Layer 10 of a small transformer language model trained on English Wikipedia (15 layers, counted from 0, width 128).
A neuron adds its activation times its output weights to the MLP's output. To switch it off is to set its activation to zero at one token and run the rest of the model.

Output weights of the MLP neurons that the questions are about. A number n stands for n times 0.011.
n32: 4 7 -23 7 -16 -1 -13 40 1 32 -11 -9 22 -4 40 9 -9 49 -8 -33 1 34 12 33 -21 -20 -14 -8 -11 -50 16 -1 38 10 20 0 -15 4 0 27 15 5 -13 -12 2 -22 -18 7 2 10 24 15 -23 -36 29 -6 7 -17 -18 7 31 -12 -1 3 62 -41 -16 6 13 -11 -3 5 -9 -45 -8 12 -6 7 4 -30 -32 -13 13 -9 7 -15 -72 -17 -4 24 23 -11 -6 1 15 -23 32 1 28 11 6 -9 -3 -1 -26 46 32 -21 -15 25 8 2 3 1 16 8 -5 7 -25 -25 12 -31 4 -27 -15 -27 18 15
n70: 14 16 14 27 -44 -16 -13 -10 -4 -4 12 -7 -4 -2 -28 16 -20 -16 -46 13 -24 19 -54 13 -6 5 38 -17 -14 11 2 -14 9 13 22 -12 -16 23 -32 12 9 69 -19 -18 33 8 23 -5 -1 13 -39 -33 -10 9 -10 -6 -32 51 15 -13 -11 -15 -22 33 -51 -7 19 64 -35 39 31 -24 22 -2 1 -62 -46 22 -18 20 8 -6 -32 19 15 39 28 15 7 -10 1 16 -9 47 6 -12 -6 8 15 -16 56 -27 -37 -30 -18 8 -37 -4 -8 -22 17 -40 11 16 -12 -33 9 -28 -2 5 -7 38 5 9 39 19 45 38
n167: -18 15 0 -12 15 -13 -4 43 35 13 -28 -23 18 -18 -10 7 4 6 9 -10 0 -8 -3 2 26 -15 -15 10 -4 19 -22 -4 0 -20 -41 7 14 21 0 -12 -28 26 21 26 -21 -15 13 14 25 11 -31 8 1 -12 -5 -14 -25 11 -28 1 -10 -16 12 22 5 17 -18 9 24 13 19 46 -33 -6 57 23 -3 -26 -33 18 -5 11 4 -15 -26 -34 29 -58 2 -26 -13 -10 -22 -7 -29 -6 62 12 26 -5 16 -37 31 2 -30 -16 -16 -11 -29 -17 -4 23 -6 -8 -8 27 11 -19 12 7 29 8 16 -3 25 6 27 21
n182: 10 -5 -16 18 54 -28 -34 25 -19 -13 38 -12 1 5 -10 3 1 -65 47 8 -19 -27 16 -36 17 11 30 3 17 -3 -2 -15 -54 -10 -4 2 7 -9 -6 32 -4 -33 11 -9 3 30 30 -7 11 -15 -7 -4 -2 -4 -32 28 -17 12 -19 25 -41 -24 3 8 -31 9 -32 21 5 15 -63 14 22 6 -7 -5 37 -21 4 36 16 21 4 -4 7 2 54 -10 1 -44 -29 -27 18 -7 1 22 -7 33 -46 -19 11 39 55 -8 10 -6 10 14 6 -10 10 15 -1 -54 0 -2 14 -9 1 0 -3 -4 -23 0 33 -1 19 -42
n183: 34 -14 -18 -1 14 18 8 -10 10 -4 18 -21 1 5 -1 -27 41 -76 -23 -30 61 24 13 -11 17 23 24 -4 -1 21 23 29 -42 -22 17 3 -12 -18 6 45 -6 26 -8 0 35 5 6 -29 -1 -6 -2 27 16 -23 -23 20 2 -66 -25 -6 -52 17 -17 17 1 0 23 13 -11 -23 2 -2 -15 -14 -1 7 -40 -27 -4 26 4 39 -27 2 -22 -15 -8 23 -6 -38 11 -19 13 5 -16 10 -9 27 -4 35 -8 35 30 32 15 31 2 -66 -9 -2 -20 2 -26 -51 -7 21 23 25 20 48 17 -11 -8 6 -10 -29 -20 12
n193: -20 33 14 -48 -1 0 11 26 1 19 16 25 41 -4 -24 28 37 7 33 8 -6 -3 -6 -16 13 -16 -37 -2 -28 4 8 29 -2 -21 -31 -34 -14 2 -7 31 -1 -38 2 25 13 0 -14 -26 -10 -15 11 -7 2 -38 -10 -1 -15 29 3 -13 -2 11 32 13 12 -9 -6 -7 -11 14 1 7 -30 15 -8 16 7 -11 -10 -6 -11 23 -29 20 10 -37 20 4 20 19 -20 -24 0 -21 0 -3 -23 51 -13 29 7 16 35 5 27 25 18 -27 8 -8 14 -1 0 16 12 -26 -14 22 9 31 -27 -29 10 4 -48 -46 24 -30
n230: 5 19 -8 -26 17 34 -22 46 9 -24 9 9 22 -8 -7 14 -10 18 22 -9 6 -12 -34 -8 1 -20 26 19 -4 85 -50 2 -34 -4 6 -6 14 9 25 -21 -17 10 -3 38 -21 -41 17 -5 -29 -26 12 -25 -68 47 -25 -3 -13 4 9 -5 33 0 -3 9 -19 54 10 -9 9 -3 -29 26 -12 -15 4 -22 -2 -4 34 -44 49 -2 -23 -5 37 -24 12 -52 -13 -10 -3 10 5 -11 -19 24 -21 17 30 -3 15 -25 -16 -19 6 11 -28 3 33 26 19 18 5 53 21 -7 21 -14 -28 6 -26 -14 -28 -42 1 4 34 -3
n285: -10 41 31 7 15 -9 -28 34 -22 -11 -2 31 0 24 -1 -30 -10 13 42 1 -27 -20 -2 -27 -31 1 29 16 -35 39 -3 -13 -19 -44 -6 -2 30 21 7 -7 5 -1 -23 22 -38 22 -4 9 -14 -4 2 -15 -10 27 44 26 -31 18 -9 43 -10 -24 12 -25 -43 -4 15 11 17 -27 -11 -10 -38 -27 -1 17 35 -9 27 -8 -37 -24 46 -58 26 -24 -1 -3 17 -20 5 -6 12 -29 9 54 17 -40 -15 16 -13 4 -39 15 1 -5 -25 -6 14 -9 8 44 1 -30 17 15 -21 -11 17 -6 -15 7 -31 18 59 -11 6 19
n317: 10 28 -44 -12 38 10 -24 38 17 -32 -13 -32 17 9 16 4 62 -28 22 29 -7 -14 -31 -4 7 2 -1 15 0 -9 -1 -3 1 3 -12 -23 31 -26 -43 -52 -1 7 -1 12 37 6 30 16 1 37 -39 -32 -47 -27 6 -5 -28 -21 -13 60 -7 -4 6 -19 -10 33 12 -2 15 1 45 56 7 -16 -11 8 -15 29 -2 3 12 -24 -47 -15 -1 -23 -25 -14 0 -20 -39 -7 14 6 -33 32 -2 17 15 -5 -9 39 -10 48 -2 -25 6 -5 -20 7 -23 11 17 21 37 28 -23 -20 18 5 14 -23 -44 -1 0 -10 35 12
n366: -22 29 -11 -19 12 -35 41 -29 1 -15 56 34 -24 24 -36 -28 -9 34 -91 -22 -1 46 -15 2 -12 -37 12 36 22 10 -6 9 -48 -3 -15 14 -22 1 22 52 27 -10 18 23 14 2 -7 -27 10 -2 -49 -3 16 -11 19 0 -2 -41 14 -13 5 -44 -4 67 10 4 41 13 -4 -2 -17 -47 21 -34 -20 -38 31 21 2 26 9 6 6 -82 27 13 -42 58 43 -26 -34 9 -19 -3 -19 -9 -3 6 -20 37 0 10 48 14 2 12 1 22 -18 -24 -15 -48 5 2 18 16 -37 7 -12 13 31 -1 -15 -9 36 -7 19 -13
n418: 10 11 9 31 -37 10 47 -2 -30 14 16 49 -24 11 12 -30 -26 1 7 -12 -5 13 10 14 -8 -11 32 -4 -12 36 -18 15 -23 12 16 -11 46 -11 -19 -43 -39 -15 19 -18 -1 -34 -18 21 18 74 6 5 -3 -23 -12 -35 -5 16 -4 -16 -13 3 -50 30 11 8 25 22 -15 -6 40 -12 13 5 -33 14 -15 21 9 -32 -22 -20 4 -35 -18 -21 -38 29 -16 -10 15 26 -12 35 -9 18 -7 -14 18 50 -30 -7 0 14 19 17 5 -13 0 51 -47 20 -11 52 9 -12 28 -11 4 -9 -16 -5 -8 -1 40 -16 -12 -7
n423: 3 -18 -30 -19 -3 -41 24 53 19 -20 15 -16 16 -21 -41 -3 -10 17 25 -22 -11 -44 -19 -20 8 -20 -13 -20 3 46 11 -39 -34 5 38 14 20 -5 -5 0 4 5 -30 22 -3 16 -6 -23 40 -21 20 -1 5 -27 15 8 11 -18 2 -10 -35 0 -18 -1 22 -37 23 -13 24 25 6 1 13 -19 -9 13 -36 -30 11 8 2 22 23 -6 2 -39 17 1 28 24 -40 -15 24 11 -18 5 54 -21 -32 14 13 15 14 8 -8 11 2 -27 1 12 42 45 -18 4 13 23 34 6 -1 -15 -20 -20 -11 21 3 -2 5 -21
n454: 5 -17 17 -12 -23 22 15 4 -29 2 0 8 -27 11 16 -2 -42 1 8 -14 -11 41 -3 -21 -5 -14 1 -16 8 46 1 0 -12 -3 6 38 10 16 -3 18 -34 0 -13 -26 4 11 -5 5 29 2 13 24 -22 29 -33 -5 10 11 1 -6 -36 12 -13 -34 18 3 36 25 -33 -21 4 14 -14 20 22 -7 7 13 -12 -16 2 25 3 19 -15 -7 -12 8 8 -19 15 32 -22 -6 7 -29 34 -3 -8 -2 -6 0 -35 20 -13 7 23 17 -1 -40 -15 -3 41 10 -11 -2 23 -24 -15 -31 4 -1 -12 9 -34 7 -9 12
n465: 7 24 -4 14 25 -1 -7 8 -22 28 -25 -23 25 4 45 28 12 -17 6 -45 -11 -2 -22 -9 2 -12 -11 -29 21 -10 -13 19 -23 -6 7 -5 5 -11 8 22 23 -2 -17 3 -32 -1 2 -15 13 2 4 8 -47 -9 45 7 -3 8 -11 -23 9 13 -10 4 35 22 -31 -4 31 22 -3 52 -7 5 -38 -24 -4 -11 5 -27 13 9 -18 22 12 -37 4 11 22 6 49 -11 1 -36 -6 27 -14 26 4 11 -25 31 -18 9 1 -2 4 -20 -23 -11 1 13 -13 14 -27 36 33 6 7 -8 -11 -33 -25 -15 33 -29 17 4
n466: -25 13 -51 15 25 22 15 -9 -8 5 1 -22 -38 -6 8 29 8 -1 -32 -5 -12 8 19 18 9 -3 -27 -14 57 -4 4 -3 -19 -18 -10 -32 29 -13 15 -2 44 23 26 8 2 -4 9 -18 29 -27 -1 -21 39 8 -29 24 -30 -31 9 10 40 -21 18 2 -1 -1 10 18 13 26 12 -47 12 15 -31 13 -5 -15 -44 29 1 7 0 6 -27 31 -40 9 31 54 -14 -6 -42 -17 8 -37 -24 -14 16 -11 -11 46 50 -12 29 -20 29 7 13 -20 -23 -43 20 -33 -4 -54 28 16 -13 -15 71 -15 -17 1 29 10 -55 20
n490: 18 20 -7 -17 -21 24 -14 -12 12 -10 4 4 34 -1 15 12 -8 -22 -24 14 2 -17 -20 -13 5 -4 12 42 -3 64 25 19 -6 0 3 18 29 7 -9 -24 3 34 -11 18 23 -16 22 1 -19 -3 0 -5 -39 -1 -7 10 22 -9 0 -5 8 -1 -20 13 -12 34 26 25 -8 19 10 -25 -19 -21 2 -47 -28 -11 51 -18 -23 -4 -6 14 3 -9 -3 -1 -7 50 11 -5 19 -58 16 -16 -1 1 1 -8 -24 1 -49 -17 -14 1 -8 -25 -14 -14 28 33 25 0 -2 18 -9 -5 -1 -4 9 -10 -17 3 25 -29 -19 5

Each question names a token from some text and the token that comes next. It shows the activations a of the neurons there, in the order above. A number n stands for n times 0.062.

Then comes g, the gradient of the next token's log-probability with respect to the MLP's output, scaled to length 1. A neuron's effect is roughly proportional to its activation times (output weights . g). A number n stands for n times 0.004.

"Digital ", then "Underground "
a: -4 48 4 30 66 -4 5 -3 -1 -1 -4 -3 -4 -1 -1 44
g: 8 12 3 33 54 28 31 26 24 -10 14 -7 -41 0 2 21 -10 46 -25 35 1 -18 26 10 32 15 2 -7 18 40 9 -26 -3 12 -4 5 1 24 22 -13 12 3 -11 -8 -13 29 -53 29 -16 -17 -12 -11 21 -15 8 19 21 38 14 20 1 6 -16 -41 8 -4 0 -5 30 -6 5 14 -21 -25 -16 -22 -70 11 7 26 0 -14 -2 -10 -17 -38 19 -12 -2 -13 4 -5 -8 -31 19 -16 3 -38 2 42 -26 -7 33 -13 -2 -15 35 -25 -28 25 5 -1 -3 -26 -11 -19 -61 -23 -28 26 1 4 -21 -8 -22 26 -15 -13
Switching off which neuron hurts the next token most? n490

"recording ", then "career"
a: -4 19 0 36 42 -4 20 -3 -1 -4 -3 -4 -3 -4 -1 19
g: -4 -26 21 45 6 23 -36 -4 -28 -46 -3 32 -24 16 35 9 20 -3 3 -32 51 37 12 13 41 23 -19 -8 13 3 -30 -7 13 -6 14 -21 28 39 41 17 -34 -4 -26 -3 -13 -24 8 3 10 7 -28 23 11 13 -20 -6 -7 -2 -12 -4 18 12 -39 39 -12 -35 13 16 43 -28 1 21 -51 -8 -4 -29 6 -16 -8 33 14 -25 0 18 6 -20 -13 5 14 -14 12 17 -18 -34 -14 8 -1 20 -12 -1 4 6 -14 -40 -3 19 -17 27 28 25 7 0 -16 10 -14 -22 -53 -33 16 -31 -29 24 -4 -13 14 -4 30 4
Which two neurons, each switched off alone, lower its probability most, in order? n230, n70

"Frank ", then "Bar"
a: 11 18 -1 26 19 -4 20 -3 -2 -1 -4 -4 17 11 42 32
g: 0 -2 -8 28 15 -15 7 32 -5 -10 24 17 -17 22 12 -59 21 -18 -53 19 -11 42 24 -1 -28 -6 50 -3 -6 -2 34 -17 14 -16 -3 4 16 15 -4 -6 19 3 44 8 -1 -19 3 -20 5 -42 -53 28 -20 -13 -24 -25 23 -11 8 -11 31 -4 3 23 -15 -10 23 19 -15 -7 -25 -36 -34 -2 12 15 4 1 -42 9 30 15 12 6 29 -20 -23 23 -40 -6 0 3 8 -31 11 24 -2 31 -20 -1 7 -18 -16 -3 41 -6 -22 11 -14 22 19 -8 -29 9 -12 34 50 -52 22 -1 31 -14 -8 -6 -8 -9 -34 3
Which two neurons, each switched off alone, lower its probability most, in order? n183, n466

"Nor", then "cross "
a: 0 24 -1 42 22 -1 -3 -4 -3 -1 -2 -3 -2 -4 28 27
g: -15 8 -42 -2 12 -6 31 -15 10 1 5 -16 -21 14 -20 -2 42 -1 8 13 -30 -18 -4 -18 5 52 35 -11 5 -3 16 -20 16 -7 -11 23 50 10 35 13 16 -5 29 6 -38 -27 -7 -33 -5 -5 -17 -35 -8 -5 -4 -1 -23 -3 -13 -5 -7 26 -16 -19 -34 -17 -36 -3 0 29 10 -25 14 -38 14 39 -16 5 9 -14 53 -14 -16 0 -43 -5 -11 26 -42 10 30 -13 -17 6 15 -39 -43 38 -17 -9 10 34 2 -2 15 26 -19 -9 -26 -6 -7 -38 4 18 13 18 16 7 19 17 33 29 -11 52 -13 6 38 -19
Which neuron, switched off, raises the next token's probability most? n490

"ed ", then "by "
a: 14 26 46 10 23 25 3 -4 -4 0 -1 -1 -4 -2 -1 -3
g: -15 -6 -31 -5 4 -19 9 -4 2 -15 -50 -8 3 -9 -30 -14 10 -22 5 49 39 -18 -2 -17 -50 -55 39 -8 13 -3 21 -13 -23 -34 12 -18 -5 59 15 -41 12 5 -23 -6 6 5 5 -5 -17 5 -36 -14 -19 16 2 -7 14 14 19 24 -1 11 -35 -28 39 -23 25 12 -26 4 12 -37 -6 51 -18 -24 -5 -11 25 -46 25 1 2 -12 -5 -16 2 13 35 17 -2 -22 -8 2 8 22 10 31 -32 18 2 3 -14 10 13 14 2 -5 2 13 22 -34 5 38 -8 20 5 -29 7 25 39 14 -30 39 22 29 12 10
Which neuron, switched off, raises the next token's probability most? n167

"her ", then "receiving "
a: 13 84 43 25 7 -2 0 -2 -4 -2 19 -4 -3 -4 -4 -4
g: 6 3 30 11 29 -14 5 56 0 -3 19 40 23 -19 -30 0 9 5 -43 32 5 -23 0 0 2 5 10 0 -8 11 -12 13 9 -27 22 -29 -25 31 -22 58 -20 1 5 -26 -36 -15 -49 -48 -29 21 -6 -9 -11 11 2 -29 36 -2 43 12 1 -14 33 41 -30 -14 5 11 -33 -1 24 -17 17 -28 -14 -22 20 5 28 -42 -17 -23 -7 -12 -6 14 6 31 -18 -1 -16 -12 -4 35 -19 1 -9 7 -2 17 -7 -11 -7 -20 5 -7 -9 24 -23 -14 -17 24 -31 25 -13 24 35 34 44 7 -7 -7 -6 21 26 -28 7 -29
Switching off which neuron hurts the next token most? n70

"Dor", then "av"
a: 14 85 -4 24 4 -1 -2 -4 -4 -1 0 -4 -3 -1 -3 32
g: 25 24 9 16 -13 -18 -26 31 6 -23 1 32 19 -17 10 6 -24 -1 35 -44 -40 -25 19 13 32 -5 15 -30 -12 -1 2 3 20 1 -14 -6 3 -16 -5 -24 4 14 -6 28 4 -18 50 -12 1 1 -32 0 7 17 -3 5 -19 -14 31 18 -6 50 8 -4 -38 -3 -14 11 -1 -7 5 -19 -1 -30 -11 38 8 16 -10 -30 0 56 26 -26 -29 -4 -33 24 -15 -10 19 -18 37 19 -17 19 -8 13 21 18 45 14 4 15 -52 -19 -32 26 50 -15 19 -19 -22 -35 -6 -4 -11 53 -7 -20 -21 -17 15 -27 -35 -5 -11 7
Which neuron, switched off, raises the next token's probability most? n490

"female ", then "producer "
a: -4 63 2 42 42 8 20 47 -1 -1 -4 -2 -2 -3 -4 17
g: -29 41 0 -16 -18 -3 -44 -24 -45 12 8 27 0 2 8 20 -18 16 3 45 20 37 -6 24 0 -27 13 -20 -9 1 -3 -19 -20 -1 19 -16 -12 -23 -2 4 23 -13 13 -41 -6 8 -4 15 -9 -4 17 29 12 18 -29 -36 20 -4 -57 -39 13 38 20 5 6 -2 -5 -7 42 -25 -21 20 21 3 -23 -16 -3 28 -5 -5 1 -38 -1 -25 -15 0 8 14 -27 -11 -14 16 -49 -7 -20 2 36 26 35 16 9 -61 9 -5 13 1 0 -7 -2 1 22 16 31 13 37 -15 15 -20 20 16 19 -55 5 45 -4 -16 -7 31
Switching off which neuron hurts the next token most? n230

"23", then "."
a: 11 -4 -3 32 31 3 -4 -2 62 26 -1 -3 0 -1 -1 -3
g: 24 19 -36 -43 -15 -17 -9 -7 29 -23 26 -10 22 60 2 -14 -15 11 0 39 10 0 -37 -36 23 1 18 32 34 16 11 46 -9 -9 33 9 16 -5 38 -15 -26 -3 -17 -6 20 2 -27 18 4 51 1 42 1 -30 -20 -39 -24 -2 20 37 -11 -28 1 -8 4 -1 -19 0 -3 14 10 2 6 -5 -18 -47 10 14 -35 -4 24 20 -5 42 -9 -2 7 21 30 -18 -11 33 20 9 -18 -1 -40 -5 -9 -6 -30 7 -2 28 29 -10 -9 -28 -15 15 -11 24 -8 0 -46 -12 -56 -10 12 -14 -3 -11 21 -3 -15 -8 -14 -11
Which two neurons, each switched off alone, lower its probability most, in order? n317, n183

", ", then "and "
a: -4 34 44 49 24 18 -4 -2 -3 10 -1 -3 -2 -4 4 -4
g: 41 12 -17 4 12 49 0 28 8 30 17 15 14 14 -18 -11 24 4 30 33 -23 -5 -16 -7 -4 -33 35 -4 -5 -4 5 3 22 13 -17 -7 -24 -35 9 0 -41 -21 -49 -26 -26 -20 -5 3 38 0 -23 -27 -8 6 0 15 -1 49 -5 0 36 44 -2 12 9 -36 -6 -34 -8 31 3 -9 -39 -28 -18 -41 21 6 16 -23 -23 37 22 -14 5 -5 16 -17 25 -2 31 -27 1 -5 -30 -9 -17 25 -2 -26 -35 14 24 35 4 -25 -16 7 -9 -9 3 -20 -10 -25 2 -19 21 25 -9 -6 46 35 32 -32 24 -18 -2 -3
Switching off which neuron hurts the next token most? n182

"Mat", then "lock "
a: -1 45 -2 25 46 -2 -4 -3 -4 -2 -3 -2 -2 -1 -4 33
g: -24 -7 -42 23 12 -5 -13 19 -12 18 13 -27 -12 -11 29 -18 0 19 -6 29 -16 -26 -3 -14 -39 40 16 15 -32 27 42 -6 4 -14 1 2 17 14 36 -15 38 24 12 0 -33 3 -7 33 -23 43 17 12 -2 22 -2 2 13 -20 -19 1 14 -29 32 -24 -19 15 -13 39 9 -26 19 -54 -12 4 -15 -16 0 -4 -9 12 36 -24 -38 12 8 -25 43 -11 -38 -2 6 -16 -28 47 -13 -5 -25 4 -4 -4 -60 -25 -1 18 -17 22 -42 -13 -10 4 -13 1 12 7 5 10 43 -11 2 37 27 -5 13 8 -18 -8 33 -19
Switching off which neuron hurts the next token most? n70

", ", then "approved "
a: -4 21 41 30 25 21 1 -2 -1 26 -1 -4 -3 5 -2 5
g: -22 12 -6 -36 19 -42 -49 9 -24 -47 -13 13 -64 -20 32 6 -23 4 0 36 -27 7 27 9 -28 29 -16 1 36 14 21 -14 5 12 -4 7 -32 3 -28 33 44 4 -21 -15 8 20 -12 -1 30 27 5 5 -4 -6 29 36 8 -32 -17 0 18 -20 2 21 -10 -4 -8 -2 -1 -8 3 36 14 15 2 2 -28 -7 45 -6 0 -29 -4 -13 3 -7 -11 25 -18 -10 22 -11 -37 -8 -3 49 -6 20 -4 8 54 -47 -16 1 36 -19 -23 -31 16 -22 -6 14 7 0 1 17 -20 13 11 18 -8 22 -33 26 1 -31 22 17
Switching off which neuron hurts the next token most? n366

"ground", then "'"
a: 27 56 -4 56 30 -3 -4 -2 69 0 0 -4 7 -2 -1 -3
g: 15 7 37 -54 -3 15 3 -31 31 -46 6 8 44 25 -13 -2 -39 30 29 14 -7 -28 -12 -38 -14 25 13 11 4 6 9 -16 30 -18 33 -28 30 5 12 -2 -4 -12 0 31 5 9 -12 16 -19 4 19 -4 -22 -9 33 28 -27 39 13 6 4 -10 -17 9 15 -49 -12 -5 3 -17 -45 -4 9 -34 -37 9 3 15 31 14 1 -12 -22 36 24 -34 23 13 -50 12 -2 -2 7 4 -20 -3 -6 -1 -14 -2 32 -37 -5 28 -42 12 -12 -15 -26 23 -18 24 -17 37 15 32 -6 -16 6 13 -31 0 18 9 -15 -40 23 -5
Which two neurons, each switched off alone, lower its probability most, in order? n317, n32

"lock ", then "Town"
a: 4 55 10 12 51 1 11 -2 -1 -4 0 -4 56 4 12 1
g: 18 -23 -31 27 -5 -26 11 -36 7 7 5 -1 -21 14 38 -18 10 4 26 -18 13 33 -24 -2 11 0 -12 -22 -16 -22 2 10 -13 0 -3 -29 -5 30 18 34 -8 10 -20 15 -23 13 -47 8 -15 6 34 56 1 -37 16 0 -23 29 -1 -11 23 41 -10 -7 18 -13 38 10 9 -27 -24 42 6 8 -7 -18 -32 -43 4 6 41 11 -1 35 21 16 12 15 14 -54 31 -15 -6 -44 -2 16 13 -56 -13 -21 16 -3 -3 -25 4 10 28 -11 30 16 3 5 14 -3 -22 -13 -40 1 -31 -20 -26 37 8 18 0 15 -9 -30
Which two neurons, each switched off alone, lower its probability most, in order? n454, n183

"subtropical ", then "climate "
a: 8 12 -4 -4 -4 -4 6 21 -1 -4 -4 -4 32 -3 0 4
g: 20 -7 4 18 23 -56 -32 -2 9 -17 -16 39 -17 9 9 10 -14 21 11 -7 2 18 -13 7 -11 -26 18 29 29 7 -33 -9 -2 2 -6 0 26 -32 32 25 -10 -23 4 5 6 6 7 -52 -6 -6 62 -6 27 18 -6 -21 19 -14 -12 30 4 -5 -23 17 44 -2 0 15 11 -4 -42 30 -37 -8 -26 40 -17 -15 17 15 -33 -12 3 22 19 8 1 9 -26 -19 -29 13 17 -14 -21 44 11 -29 -15 20 -8 -27 -31 -12 5 -10 42 1 -46 -7 17 -26 -5 -35 19 14 23 29 9 40 11 -11 0 -46 -18 20 -29 4
Switching off which neuron hurts the next token most? n285

"Lincoln ", then "City "
a: 5 6 3 29 50 -2 7 -3 -4 -3 -1 0 -4 33 9 32
g: -19 22 -30 -2 48 31 -14 5 -7 4 13 -12 -29 -2 -20 3 28 14 -10 -12 0 19 10 -25 -8 -34 5 -8 -5 6 6 16 -17 -1 1 -25 13 -17 -19 41 11 -33 -13 29 6 33 1 27 14 27 26 32 -10 9 -8 -16 1 7 10 -10 13 -5 -29 -5 7 43 2 3 27 20 -21 -2 24 -35 5 -11 -10 -27 3 27 4 -32 6 10 -3 18 -7 27 32 -24 39 6 2 -39 15 26 11 -69 -26 -24 -9 -9 -9 68 -21 8 8 -45 -46 -3 2 26 36 -10 -39 -33 8 -29 2 -6 -47 13 18 18 -15 11 10 -17
Switching off which neuron hurts the next token most? n465

"her ", then "label"
a: -3 17 22 42 22 -4 -3 18 -4 -2 15 -4 -4 -4 26 17
g: -11 9 12 -21 -18 -32 -14 24 19 -9 48 7 -31 -17 -28 -33 -27 7 21 11 -6 43 9 40 -30 -45 -17 37 23 8 -29 5 -28 -14 6 -40 20 -28 46 14 21 8 -24 -21 -18 -25 12 6 33 2 1 20 -37 -25 13 8 -11 9 -38 -2 11 4 16 22 -4 3 15 -4 4 -42 -12 -1 14 27 42 13 -43 -16 -25 -9 25 -1 -23 8 7 20 -4 23 -17 9 30 20 -8 -39 -37 -24 44 -15 -15 32 0 -10 5 -20 0 29 7 -3 0 22 29 -25 0 40 6 -2 -21 -22 7 35 -1 26 0 -28 13 -6 15 -2
Switching off which neuron hurts the next token most? n167

"place ", then "as "
a: 33 -4 27 7 13 6 25 -4 -1 2 -3 -3 2 -4 0 -4
g: -24 39 -18 19 0 10 -6 10 -17 31 -9 38 14 12 -8 -6 -43 1 -23 9 40 -59 -20 -28 27 19 2 17 -4 21 -42 5 -11 18 -29 45 -3 -20 25 -26 -20 17 -2 -23 -24 -27 -4 20 8 6 -16 -12 12 -8 -18 15 31 0 3 -13 11 7 6 -6 41 19 7 38 -17 7 -20 -2 -7 -20 -19 36 -13 26 -19 6 -10 -14 22 -11 -42 -12 16 -38 -3 -38 26 -14 58 9 -15 28 25 20 12 -39 -33 -28 42 -6 7 15 0 -13 -2 44 -5 -9 -21 -24 -16 -19 19 3 -30 27 25 29 7 -12 -4 1 -8 0
Which two neurons, each switched off alone, lower its probability most, in order? n167, n230

"Luc", then "k "
a: -3 43 -4 81 48 -1 -4 -1 -4 -1 -1 -1 -1 -2 -2 16
g: 10 -6 20 -15 74 3 -28 -10 24 2 11 6 12 23 -12 12 21 -1 -22 -2 -7 29 -1 14 28 7 25 16 -25 2 24 11 -6 -14 -33 -15 2 -2 49 31 -11 -2 -1 -7 -19 -12 -4 -45 -14 -34 -33 -11 22 -14 -1 0 1 5 -42 11 -5 13 8 8 42 23 14 -28 -8 6 8 -21 53 29 8 -13 -52 -21 6 -32 -38 -40 -14 -22 -29 13 12 -5 -12 25 -7 6 20 14 -18 -45 4 -36 -9 3 0 9 -45 -11 -14 16 43 1 42 -2 15 -20 4 21 35 -8 5 2 4 -15 15 -37 19 26 6 27 -26 -20
Which two neurons, each switched off alone, lower its probability most, in order? n183, n490

"76", then ", "
a: 29 94 2 40 12 -1 -4 -3 69 60 -1 5 21 -3 -4 -4
g: -8 15 5 -12 -41 -21 25 -29 28 -2 -3 6 -42 24 49 -37 1 27 -49 -18 13 20 -27 -2 2 24 3 2 -36 -8 7 -33 -2 -24 10 9 -36 -5 17 -11 -18 13 16 -4 2 18 4 -26 11 -7 -23 37 1 17 -2 22 1 25 13 -5 21 15 26 -2 15 -37 -15 46 3 41 -3 -27 25 -18 -13 29 -8 -30 49 -5 -51 -10 19 -19 13 -37 7 12 8 21 -5 -32 15 22 34 16 19 -20 -1 -4 -7 -19 0 17 11 -14 20 6 -62 -25 -11 -16 5 -7 -3 -2 37 -9 5 19 27 -19 -29 44 7 -30 2 -5
Switching off which neuron hurts the next token most? n366

"at ", then "Til"
a: 31 34 6 19 30 3 -4 -1 -2 -3 -4 -1 -4 -3 5 28
g: 11 -3 19 21 18 -16 -48 23 5 -5 25 6 -14 -33 -19 -26 -2 10 -20 50 -15 22 -9 -23 7 12 -1 11 10 -22 0 26 -14 2 11 -23 7 33 -3 2 -15 10 1 24 29 -2 9 41 -11 -19 20 24 -3 24 14 -34 -34 0 -21 5 14 13 -44 -16 -5 12 -8 33 23 7 -2 -5 -14 -25 3 10 -50 -26 35 -9 -10 44 -35 -43 -19 24 -9 8 11 7 34 10 -22 11 44 12 10 -28 5 31 -59 7 27 -1 39 3 2 -5 18 -59 -21 2 -9 -17 15 30 -44 -2 -18 5 -35 2 27 -7 -28 1 5 -4
Which two neurons, each switched off alone, lower its probability most, in order? n183, n490

"of ", then "\""
a: 1 20 0 13 33 64 -4 -4 -4 -2 4 -1 3 -3 -4 16
g: 57 12 -2 27 -39 -1 -10 30 20 -18 44 -11 -36 31 -5 -18 -3 -1 36 -14 24 -15 -26 -32 -25 -9 1 -33 36 -9 16 33 -23 -17 -20 -3 -30 -27 4 5 19 17 70 38 2 31 -30 -7 6 -10 5 -16 -28 -9 -4 -15 -9 18 -24 -13 32 -23 24 15 -23 -35 -11 -29 -16 -22 23 19 27 39 8 -20 10 12 -44 -20 -12 -7 16 34 -8 -19 -11 18 8 7 -18 23 11 -1 -8 23 -38 28 -4 22 25 18 -9 17 24 19 -11 -20 -19 -9 -9 -23 10 -32 -17 4 -5 17 -20 2 31 -10 5 7 -7 -28 -6 25
Switching off which neuron hurts the next token most? n193

"United ", then "at "
a: -4 27 0 58 35 -2 51 2 -1 -4 -2 4 -4 4 82 8
g: -18 -5 -9 8 -4 -3 8 31 10 28 -13 6 18 -7 -14 30 -25 8 7 -27 22 -29 12 20 4 -49 9 42 8 1 9 -26 -9 10 -8 -26 -12 4 -8 -1 7 24 7 50 26 -3 -48 -49 37 1 -11 -22 37 -1 -27 36 -6 13 -10 2 -13 -37 3 -5 11 -23 25 7 23 -1 -17 -25 -16 25 -16 -10 -19 -13 -12 43 -46 5 -29 24 -32 8 7 22 -14 35 -24 27 -5 35 2 8 -18 0 -24 13 -28 18 5 -2 -7 0 -10 59 -30 31 -32 6 -1 25 -41 -3 -45 14 -8 28 6 -6 16 -35 35 8 -8 17
Switching off which neuron hurts the next token most? n466

"\n\n", then "=="
a: 6 44 5 27 0 -4 -4 1 -4 1 -4 -4 -4 -4 18 8
g: -8 -17 -22 -24 8 53 7 35 -21 11 30 8 34 -13 12 14 1 18 -6 7 -2 11 0 -26 1 -11 11 -9 -9 4 23 -26 42 -34 0 -1 10 -28 -5 -21 -27 48 -9 33 -20 0 -7 31 -11 -25 -12 -17 -8 18 19 24 -20 21 1 36 0 -2 -13 8 10 15 -36 -29 -17 24 -17 2 23 -7 4 -36 18 -1 -2 -17 23 -15 -18 54 -11 -25 30 -32 -39 1 20 21 8 -4 -42 2 -39 10 -25 -40 -6 34 14 4 6 -14 -8 17 -14 28 -2 -37 28 -39 35 -2 2 -23 18 20 59 16 -16 -29 -31 19 -9 -6
Which two neurons, each switched off alone, lower its probability most, in order? n182, n466